Layer 7 of a small transformer language model trained on English Wikipedia (14 layers, counted from 0, width 128). Numbers have three digits each and are written without spaces.
Take only the direct path to the model's output, skipping the later layers: a vector added to the residual stream pushes a token's score in proportion to its dot product with that token's output vector.

Output vectors of the tokens that the questions are about. A number n stands for (n - 500) times 0.0035.
" Association": 428543397462404579471566382552464504509675377482485454587575594495534508500497592619445391349318455546506400512448558409448756535293626558530451669582396502632628512458594544643422444577609426589610503500509597597407298650602342506511637335716442541526291496583505523585404486350605472418503539432399390428518534452473376460540419454558541355386376587427543580416531439336715400426490
"ing": 475416443558699439617434535470421605383438453630396535447638490528603588574379555541454450606574479416580503525469564516539449457462458486549503431581308438610478601588396461486515495548453532495511457605492424666615358649432401418539491610677533456460729534495396466520481481468485507580528505711396497566644535553476420284395395353422654555564507664518547647550460428470482483498469
"*": 381493508400484556367597459594438582489610427545629498601653498585578419443602465615435408456314500543566393381653481433360452507376598518583450535469545577498538693532448465564486472579514447280504615560515478460526495432637364477668522586535422520581456513534438612447524438478517477634443558420493548477542467411477500383524328466525498489454408431493449390487567444556506409491656
"Species": 600478434471388655596382345544402532514531555614433494695372503531561691396610450596489292425265561434339463380281411415458740531603550547544381701368338485641539643586424458563443493511675408486390523609363635539424330603578465357524525442736358504829696441709353595496482563460503288507364182233570436347616446300527613545585414399606322434611275510474649526462682839349396372331471
"posed": 452539497561536527475458386616426618485433548684555521411572549467515516623549551555471379545456299515424633475443578375334593479581636528588451560507585588568658625485523423539454652451549579565539488539428580632451488560551384584555506268562322421534390478445568604671417665422545598492407486274450564445844446410712673363509509452590473438441515446399439553680477696524542492398500
"ft": 419526549272440497359572607432423406345530356566467527420396470587558514582554593541514413573383503662620601434244536468503682467442434484385441356473446561514568518335494512538483546460540359497500526500494463746585567573450379446599543421367407392568440317667571575345483544375633447526532485207351353408623582449608478518345533491575397457457535287545414434443601537379436355346642
"ve": 481392626533432444586535399348369632527495398513435532476428566593643498486401517567334526385456594635395550603326454484529686572449592486502482443544541564468610508632479331552500399520394452567483529449525533600374533543408424468426543467381522385523495361570493471578496526641448442445458469274558450537575633470685469402348569403444420500461537382585575491633464492450530410456747
",": 417521591485527394624558577558553407516544531407597498487578502405493439498414663632509551490597526391552489539491517523502387553494498482448528432498630487498465520438449555478559587453450560440567478511544475475436534465353560450480539482444535531438538580502451468456566440548556461538504585528456518526434562526456548361571588483445607620472435548570476415547465478508453528583413
"L": 281623254423304532397417348644167932375565333623516421536653602582372747398596701661293268276030297578280418399319585484338690705428742697611361547463263601636676662747680463661353363556649382456423634744355699734414302658550363333656828210743197270719486091700539583705414549374628381632304307079574249398873339276617423397615371276648331500466381291036351554602842701509699391296729
"ary": 295591529433470362609354637291356428479628405476597342529733740424486628534619399563570419482359588438346643498518591531558637612509541506485491384380500445675614513575578406517251551410647570477558571622317355666580580492488621487543642460514448512592538484645439500566591601475539529428649428556323525469533479392660465616455412362708635449632472494312394580524401519508671556461632
" role": 408491583340481536445286405537487569430607460643410448382539565507402556538600511629661453392467464544391370493391450567387585445500461582463470553422481651710513719623444524530380490360503326516486412640416672615457316516700552512563642333666485529506497442670566479483430585319409461563432446386420463500527328514692344528426428397642402541536393553337442454493395637522585514463516
"ly": 570701543404281456693526491423430586470533460444428338503436530430614470432484441594357394605542515610357379502521397422500591451584542483638490560521522709435571687333586423342565577417634472592443451701488517426489456339412541458615575417548549701609407426446385580491495489526458442494584374527555547391514528494488564540455428526441580705443497566500654538684514710502291358521599
"A": 281623254423304532397417348644167931379565333623516421536653602582372747398596701660293268276038297578280418399319585484338690705428742697611362547463263601636676662747680463661353363556649382456423634744355699734414302653549363328656828210743191270719481092700539583705414549374628381632304307079574249398872339276617423397615371276648331500466381292036351554602842701509705391296729
" she": 357678400417515569575413577505514674573512385409530362514503482559429581542564670483484505405411419422517545454371466582536495513564431547504493459450384606558422559637548602556394579344559516409461454408316523624544435542514536562420572346556434457518595392608498502463388449645456362663361615472496415405607466519512531396469540543537584529550513530430510444539474629516481423535495
"ting": 572524421555698465584590358590341534349484497447434614456426775382549486613589588553503310358418478657445557546351408436369582457638509522600476527303470664602539456573432568401273558630517546525470347472455438455482510527486426513543592429721398312513522492426596532464315390476482399541487385398417386327669485411556354249443543264478477508515511621462552429519439541487486465508563
"2": 281623254423304532397417348644167932375565333623516421536653602582372747398596701661293268276030297578280418399319585484338690705428742697611361547463263601636676662747680463661353363556649382456423634744355699734414302653550363327656828210743197270719486091700539583705414549374628381632304307079574249398873339276617423397615371276648331500466381291035351554602842701509705391296729

Output weights of attention head 3. The head adds the sum of these rows, row i times number i of z. A number n stands for (n - 500) times 0.0013.
o0: 464394400487577540510451626425632545469540392461571425487400427466519484532599530545479380485467462444471545587616560595469454525604494705515490396415471360497703529466594515549477528525424624422495574368517502389468580626505579509512531545418600539500555467409388644545525572579481518552513628421570487592600646495536490492567455515408411398617449426567582528598492535560381536569517
o1: 386449561446471372539458517455509385510571484477422421519439449388665498447436385727458461578591426541500438384563489513562528496418520289434552580439652495462548424516600525558509569511471440670649636474508596658504534534547483515567584499573573467461362534475456576364582495359761589520612478526488569396428433468562769691554550524458413510478411502597407516536520436515523521606610
o2: 502463435421419432376604512537408539621496536403606427617530452398492485668610524556515326536589414479742519509527432551457382383434482644580467497337695447344636450599533346572459588486629675551579372416504378630495487463487467429433528419498683513460620387659395446351497374548520585590498472634478433543631592432495580484781561592512568530505391518576489658449432449417505585560489
o3: 532514578576392525368389466487576551573602541521472411508476419442556350482481457544605449448335596566394454436659349395538634560384593570475584571535429541563503417422510504476474512668525531567594580477367598361516618494635618508526405613507527559569590445652375509556539406453437538384477624454445398494419508637536488466601575455484562568548569372538546597556260458572546372695570
o4: 569411515446449308607429708501627487551479596482451548479421501568442433449590602345358308472661376512401560376560469458565624564442590576542383598369552549449567529401533520320418516368465553353456479572302466594453562455407582613465540463593445478625598531648469450446406534528477417502497320558502563518460388463724408401527525673499450424583592573718513521589647665623391516462539
o5: 563329598571607513551533410499437646465474654667565479530515612538512615315708529524445737405397563509510500566408606428487411469471500410507544490420355618562357560549446572497549432614578460417412449452728581377479586528640374491427489610447636545537675534463410450516467391440357574480426578559438609582373532492330354436507496424599438418524398671344477474518476408398491571544403
o6: 471283615600533427543425631513404493524469535498525574579581505443444468399530546488573541437486454509388628561516621409464375629551629398513709521600555419397412496545545495356548539620411564445568540495602489450445498453447563543498559544498378567513431495410614487433514497506529520521551369601502552550451319419546575509415466309478444545671575539479477340684607574452373400368543
o7: 577558489461572449542533564454508611603598573505456498535434587488379537475578451490507440443347457584520490448331468554463508435555411419499517458571447466447647547493532402426358441420438417565386523490569644591401639521384600561438474448470463479552449417547528515526374519491393422533481526452582446629716498497539513539612505448434576529463438612394397676524582504598481534475497
o8: 530668617639578488503373603421497505475427459685290580467485374711467403586558578156516379575359416444452519496424396412463543602423498513380391511585528540410458520297315415419563545453481493569400510631439567455610495475513332518524317517504283666539466519414597358577509544303513471429640468516365458556418443625551386491458605344335533577527649626336452560435668510525589476259391
o9: 610645334453454520407586448683585499610526588492459403585523505480580699344472228503456640470425647335476612336332558479450581529348526541557518291445461591535482665443646598516489629468359400585305561544508390553492473465597601409501578688608346592484449649525586505657388442472584524480498455492359646390531590497560497711421673407571398585437510681552507531377435566478535499568454
o10: 546564442396483546560508392464466397634533564405397608757559614608390637612366687611551638571312661482437453593415571350498587506355438607410431380551274571524419517472394615517378523404593437585402412590472523436562612491593576707356582562426417616390629581592470477484606389358472663491489606735356491478586566553327424546434449307574482445411459512398512337451373386359494493574481
o11: 513470450518478570502530518364616479471571525607263545567577543567419540692602426543505485456524568620454350457285659453502450362555363534318411519532488470681292581397417437350483450343540534486356667550607438499529528553527422573453577447444329548519633575438525440464215481417408465421542442556500409561696387416410456458480582363241646604392474594630558417554435503562585557548523
o12: 505539433554597551440525355530489468606430532436438530532447511357422662552437593676538553531494625576638497450596601438475550500528611342600306458475447468542482375464428457461478459390567510516425417565519411485536639488566569591470511553436459402354767381549559492483466296512530539483500530411510661607561561491522326501677325483463428376558530443535550509409433487472434482614460
o13: 568742575582472485502614417456430462436378525477531475575596384596578363563522416506523391453611457553532591461508554542565436375548484479530635546592595376429509456421361333399527440492500582509528462535662570578544452514488436614605410494560382550559467414550593416476519466445548436514518428562488352467391637595474388411683419420571546295431508502481367369450441427416461552601536
o14: 439508436398427551433434513418413413573583478412385500599655473406485521619310600552538472512446672645533503553538472470502450530618456222502659486468478578440401613647442486495654392329548447486381536573551564542339552433419506565478543437577438458587575561639485464409492383551411475582558450551574547378388502635497358471352534656534396376462555579541394286472263481521464500517520
o15: 507487457588445591708275520582494473285543396505496246448443594534606347444518367270368528627496406346459514368538381445445442402665505661361555500611564602589505497625498422620464516607546489426475549568572600510705515585353371452584539423648481584541557433266391530612542606495396427474728283477357591433604437541615565463421552564323383645556610623371506483704627465681545578498368
o16: 571513406459399773380486480482517429492510467484440403487716471277623656554579307588488531536409599527501631290358464385403616321331436468665638423497300551531385788511538512534552598325443397602494492598488465445497479378676627450574486681542421659390423670657466472534392425313477544597557559531419593456412514469587607737267567396440278455484428555461353312324357653483606515540601
o17: 654587565437426453370503562544712466554441546548485587376352375600448491472598418459444490578536497409493445493411522455518706442508450514494423553483567589376500571366642537474425515377602408479369647507467564587565474424467500574455330576374247497473362526567606348509425603405553408423533446431427465320655322523586570707368720553470550664471567477492405594403555538562537555423495
o18: 401399458553549554585475512416476466277496560525613409686434453635596438463486550405614461551336397513379557462356384488586415525434384711468540502582450616539545473405525494508551562644459482545522595597625541430428461493518583545582399472625606588602343453445376496512592506543584518455504482471542437548442512501629484320542327428471525595596541376386608542609633524492443516467555
o19: 427496606544408424466554587513498423475367586518484512567466421566515448592493523346459489483626447477493522505562510417593398399375469592454489644607550540396442459435497426381583508478596556485546470515530499379564537484523519537496549456487593528455455642448562592497609352537646465406536436543641424647391503566507494377646492439393513436581634492492419480475604454477546401453364
o20: 374583444547443684420376442526476400635377638464406650501439450660495461554437459559592666541476549610499413460367373485508454605639340499463263534559404618513430482427470511453517469401515561478424527438488514484509340586539523412541425601531331466435522597542552449378447471459585493511533598549314601448537327561441407441436524453637440651459489441635348602483411395465491440389564
o21: 654483414585433558327410502499332567465539441551387441441597562290560685569585466665589495533297602475440425594476367458438596437542493546466694434527470478616454477583493552630457543403652252619336526590579440486538531615564426529492509615479451627566447466461510335508392474434496457555470560417449530477484355360324470717223573408614620607534525564281396386542421353542641392474469
o22: 513475510523488514506527539537361444421503633493586565377413611512507496382425639537428527361504578490486622641443543441581433537540492675451497472471485438526550552464349595480391441384522406394468466631607493442504428511311538443472591524421595521485626479530459503406445420508501419588530459609556547599468579548512394489543579521487517551627497520390520377471500476511499398623474
o23: 626710572535339384455418455505572468407460565592443332615500710547577452598385439209308344492664406496468414598302398506296563483443472573505426588578472450446412540468368517540390436395638476456468485619456657481664417586440604541608458388613338509483574359417389550484343616445265517589551287452513496647514355482627422472569641487289600592592580544449408489640647426604658560578488
o24: 375409556513448613650625348613506546433617470393650375526409674630359594559524520522509376639528524447514414658497467459499286564463567214506622500526570513641466563608534612488712496524477344564618512456517463435574498597314515406572646474533760505433575542382455689496426431605406550610553558407509610572431498568353493418516528478557419560505489447591620524615517422362506554551308
o25: 477644492537475702515457670391747444451330489528560355520691429331559449566452407394704369597474272504535452541544447558360540408471536375483408610528575417535690433432558405453412452513480612590461441449458350505596485634552455621488432514537325537517486508546573508541538561488635566537630408398521314496490343479577657555551457555298558486573437356502499546427552511606621286317496
o26: 553593588574464519576518550519722609466491444512669402508398435502372557491693388373613440540544484413573533553411650515605680367471475499588526450368446404648603511514419399416520518512425463503441614336318462484429401628463553492516508420460693657565460624465523419416515502317393390476615457481522515555583568433434492484445486527499483546458475344528507441296630484568464469516423
o27: 492489334550507626584582494533631362448572382390501447450263460571480559560540419541508458648400491545447543454577444428479488462474451319543711561350471460695413595410427494400605473400334459423574471573585553472396449569546517574500452596438612579432399727457457608462472562475576442520566501499448424481532500440512492603521423485440399486490420485440462424475520522450439624617474
o28: 560384544490506448566368532510455510497671489504568474509589558433389499428560318537521537476379542563588499413423760342572405362508456634616734381462590345459586531568493434547603536279566441493484620541614495547576482442300457481494571413626504557574420616600531489585421457465358501465431484623534699431444539279522475503458527478502518547527372741498557385472603537622529575425472
o29: 518539465417433474522491560595434406384658512561454443571590457469506487469447374542563499506526479551603588480564425690589369277360493529461561364463779445556651542569464489471516552340553480452485458383640416621541508393445533502394467494515414486470491380406634489616502556460521647398365423567596422445676588471461616700608451559659396497475398459534497568523470465503543547426621
o30: 543667449534554437491463512416355488396519611633631541457414626336415510430531360439576605354514654527403566357568425474482636437627414709722677404549270476585527528488513392473569606547459286512494758466191350489538623366387408544394505645653492429515456563688545406568401612435480495489419220479378526426571292440477453638295509432595443765382573377459608492651507412671609450482558
o31: 636659411611418605531405459532603524277632445554550301531493634498475430496537487416526465641485591650386561366386530445396483274610387554616512249606572581610566536441478544601498574508518380470323462510397485397484723525433349584521644574550449501482531747572395548642560511469474638430505265565456392440976439342698551362340592433286460726297372595372580469512484470540512516384310

Each question shows a token from some text and the vector z that the head gathered there. A number n stands for (n - 500) times 0.0049.

"12": 470410461523573540454592641444509462542549408474482493558471627438597511476461468572465545459557
Which two tokens does it push up most, strongest first? "ting", "ing"

"n": 459517574551445575647515484386565397480400496563458478561580404446529426583416515595489509536479
Which of these tokens does it push up most? ","

" the": 499521359564467518562547533623557519564458570482585496507261572555499507488487546473561545471546
Which of these tokens does it push up most? " role"

"us": 488547561470539587518572407446507395419548539469537350580495476571492351511340495619619595512465
Pushed down most: "posed"

" C": 494524592521418504597503482455498420512450598454530348632510504516400384532517489647665543485468
Which of these tokens does it push up most? "*"

"now": 506509449630577555433554506415587373541467466517534500455498457578544415529389537441499622476433
Which two tokens does it push up most, strongest first? "ary", "ve"

" base": 581618565528463388460524479526638673550426384458531380425412621424484479512424460348486489591317
Which of these tokens does it push up most? "ary"

"k": 477585499461432538590427393449549421433588515392509395561621340466499389591535377621572645456524
Which of these tokens does it push up most? ","

"op": 442363550497616323562433616523486478363503617504621492510485530509467564458590422569628558437355
Pushed down most: "ting"

"w": 480594570573475456412597470334504280472596524378416435506458486465500493580415525576487550474354
Pushed down most: "Species"

" ": 536453415682548427506529573569674428771493480412522442607585611494508477582459602357471490429323
Which two tokens does it push up most, strongest first? " Association", ","

"ra": 589554492375567369421534298581605650467497556683423573455471622470453422369508532448620276374385
Which of these tokens does it push up most? " she"

"ill": 511571507504576431563532437520527430453440494465429484486516504541439468506559398613637578525357
Which two tokens does it push up most, strongest first? "ary", ","

" run": 454518714599488405552609653593623660588557486421656444356408553537653506474544384397578408515338
Which three tokens does it push up most, strongest first? "ary", " role", " Association"

"ba": 411506560426460505501435423421573478435579544468657414620519400513534402653554418577379614587482
Which of these tokens does it push up most? "*"

"31": 396473496452388415517492763409466506468508513339547584611521508530488336438529701547558513540694
Which of these tokens does it push up most? "ft"

"ul": 540531588562477547636498395418534436506442451527468415480563374477523503612389397457402550582368
Which three tokens does it push up most, strongest first? ",", "ve", "*"

"in": 537517647481465507614332377349440394612455418540474424603380325424529394557632608542487470419402
Pushed down most: " role"

"|": 493489455535511439501498564557527611467538448486589483570490495547416478465534593513438382581563
Which of these tokens does it push up most? "Species"

"al": 572561469416560399435527343591583629488506563625457547451443642511445444392502525421599340395399
Which of these tokens does it push up most? " she"

"od": 549476475492554413468510487464419563560492518469466432362493423425502570443481553401506437505440
Which two tokens does it push up most, strongest first? "ve", " she"

"as": 451562474476491308380488384521442679456586405703584593515408486489583557420513476511541466455468
Which of these tokens does it push up most? "ly"

"ho": 562479485530529453459483492436400515571473503462466417331469440399512596454486586381469435501434
Which of these tokens does it push up most? "ve"

" T": 406509582586452435578479549479527425464443467520573441588510451521528423560535517575501414475492
Which of these tokens does it push up most? " Association"

" part": 423554499406553599668542443662522526550390457531493531377559500622522432590603568359659482581529
Which of these tokens does it push up most? "ary"

"bor": 567498512482552428444538456391435523551435535419447475345440439446461559392487535484538387468457
Which two tokens does it push up most, strongest first? " she", "ve"

" |": 472484542586511480498443512528485524514457485504532440559486489487504465440527624506524397454490
Which two tokens does it push up most, strongest first? "Species", " Association"

"ck": 450614655532416428613514472393547374401515519446535443667503305527488312567515431596568491454464
Which of these tokens does it push up most? ","

"ed": 400620546493434340359474437593678658348699492547712516476411494544560464509449546561519404432410
Which three tokens does it push up most, strongest first? " Association", " role", "ft"

" c": 602559411603536376432721376542555529490462610302467455495397495570441529414498378460588582544310
Pushed down most: "ing"

"80": 438525457490466535532469641549514601536496581445600522551375570594429366404483561543661549528589
Which of these tokens does it push up most? " role"

" G": 572537593578484534719489425436549474486449435564444374509571362472499510647387397435383533622355
Which two tokens does it push up most, strongest first? ",", "ve"

"co": 459455406427624370601477616424423436421471462648487543512416428486549507422434389470499481562344
Pushed down most: " Association"

"ke": 461517451569456506479586443438564497606454513460447497542539497549560583523602600329422642399484
Pushed down most: "ly"

"act": 696499479568707441549681389473430629464581608542621541515640442600310386513533340488588460474421
Pushed down most: "ing"

" to": 504464369477575451603521602400438421448455457677470538563413400500517508430418470411445449593396
Pushed down most: " Association"

" it": 680548534611705502647398538448412538511590379522427586559363396480395410540617458363426552463574
Which of these tokens does it push up most? "posed"

"ri": 488481584505545358563649436440543533549432656477502471470566465462366476361551325600644548512319
Which of these tokens does it push up most? "ary"

".": 480452486620600463530613621447632615637614579577490521631590512462573556494592435515461447513536
Which of these tokens does it push up most? "ting"

" In": 428420461532621565511578576465631621571587527515526510624548468517655445412493428526519465543533
Which of these tokens does it push up most? "ting"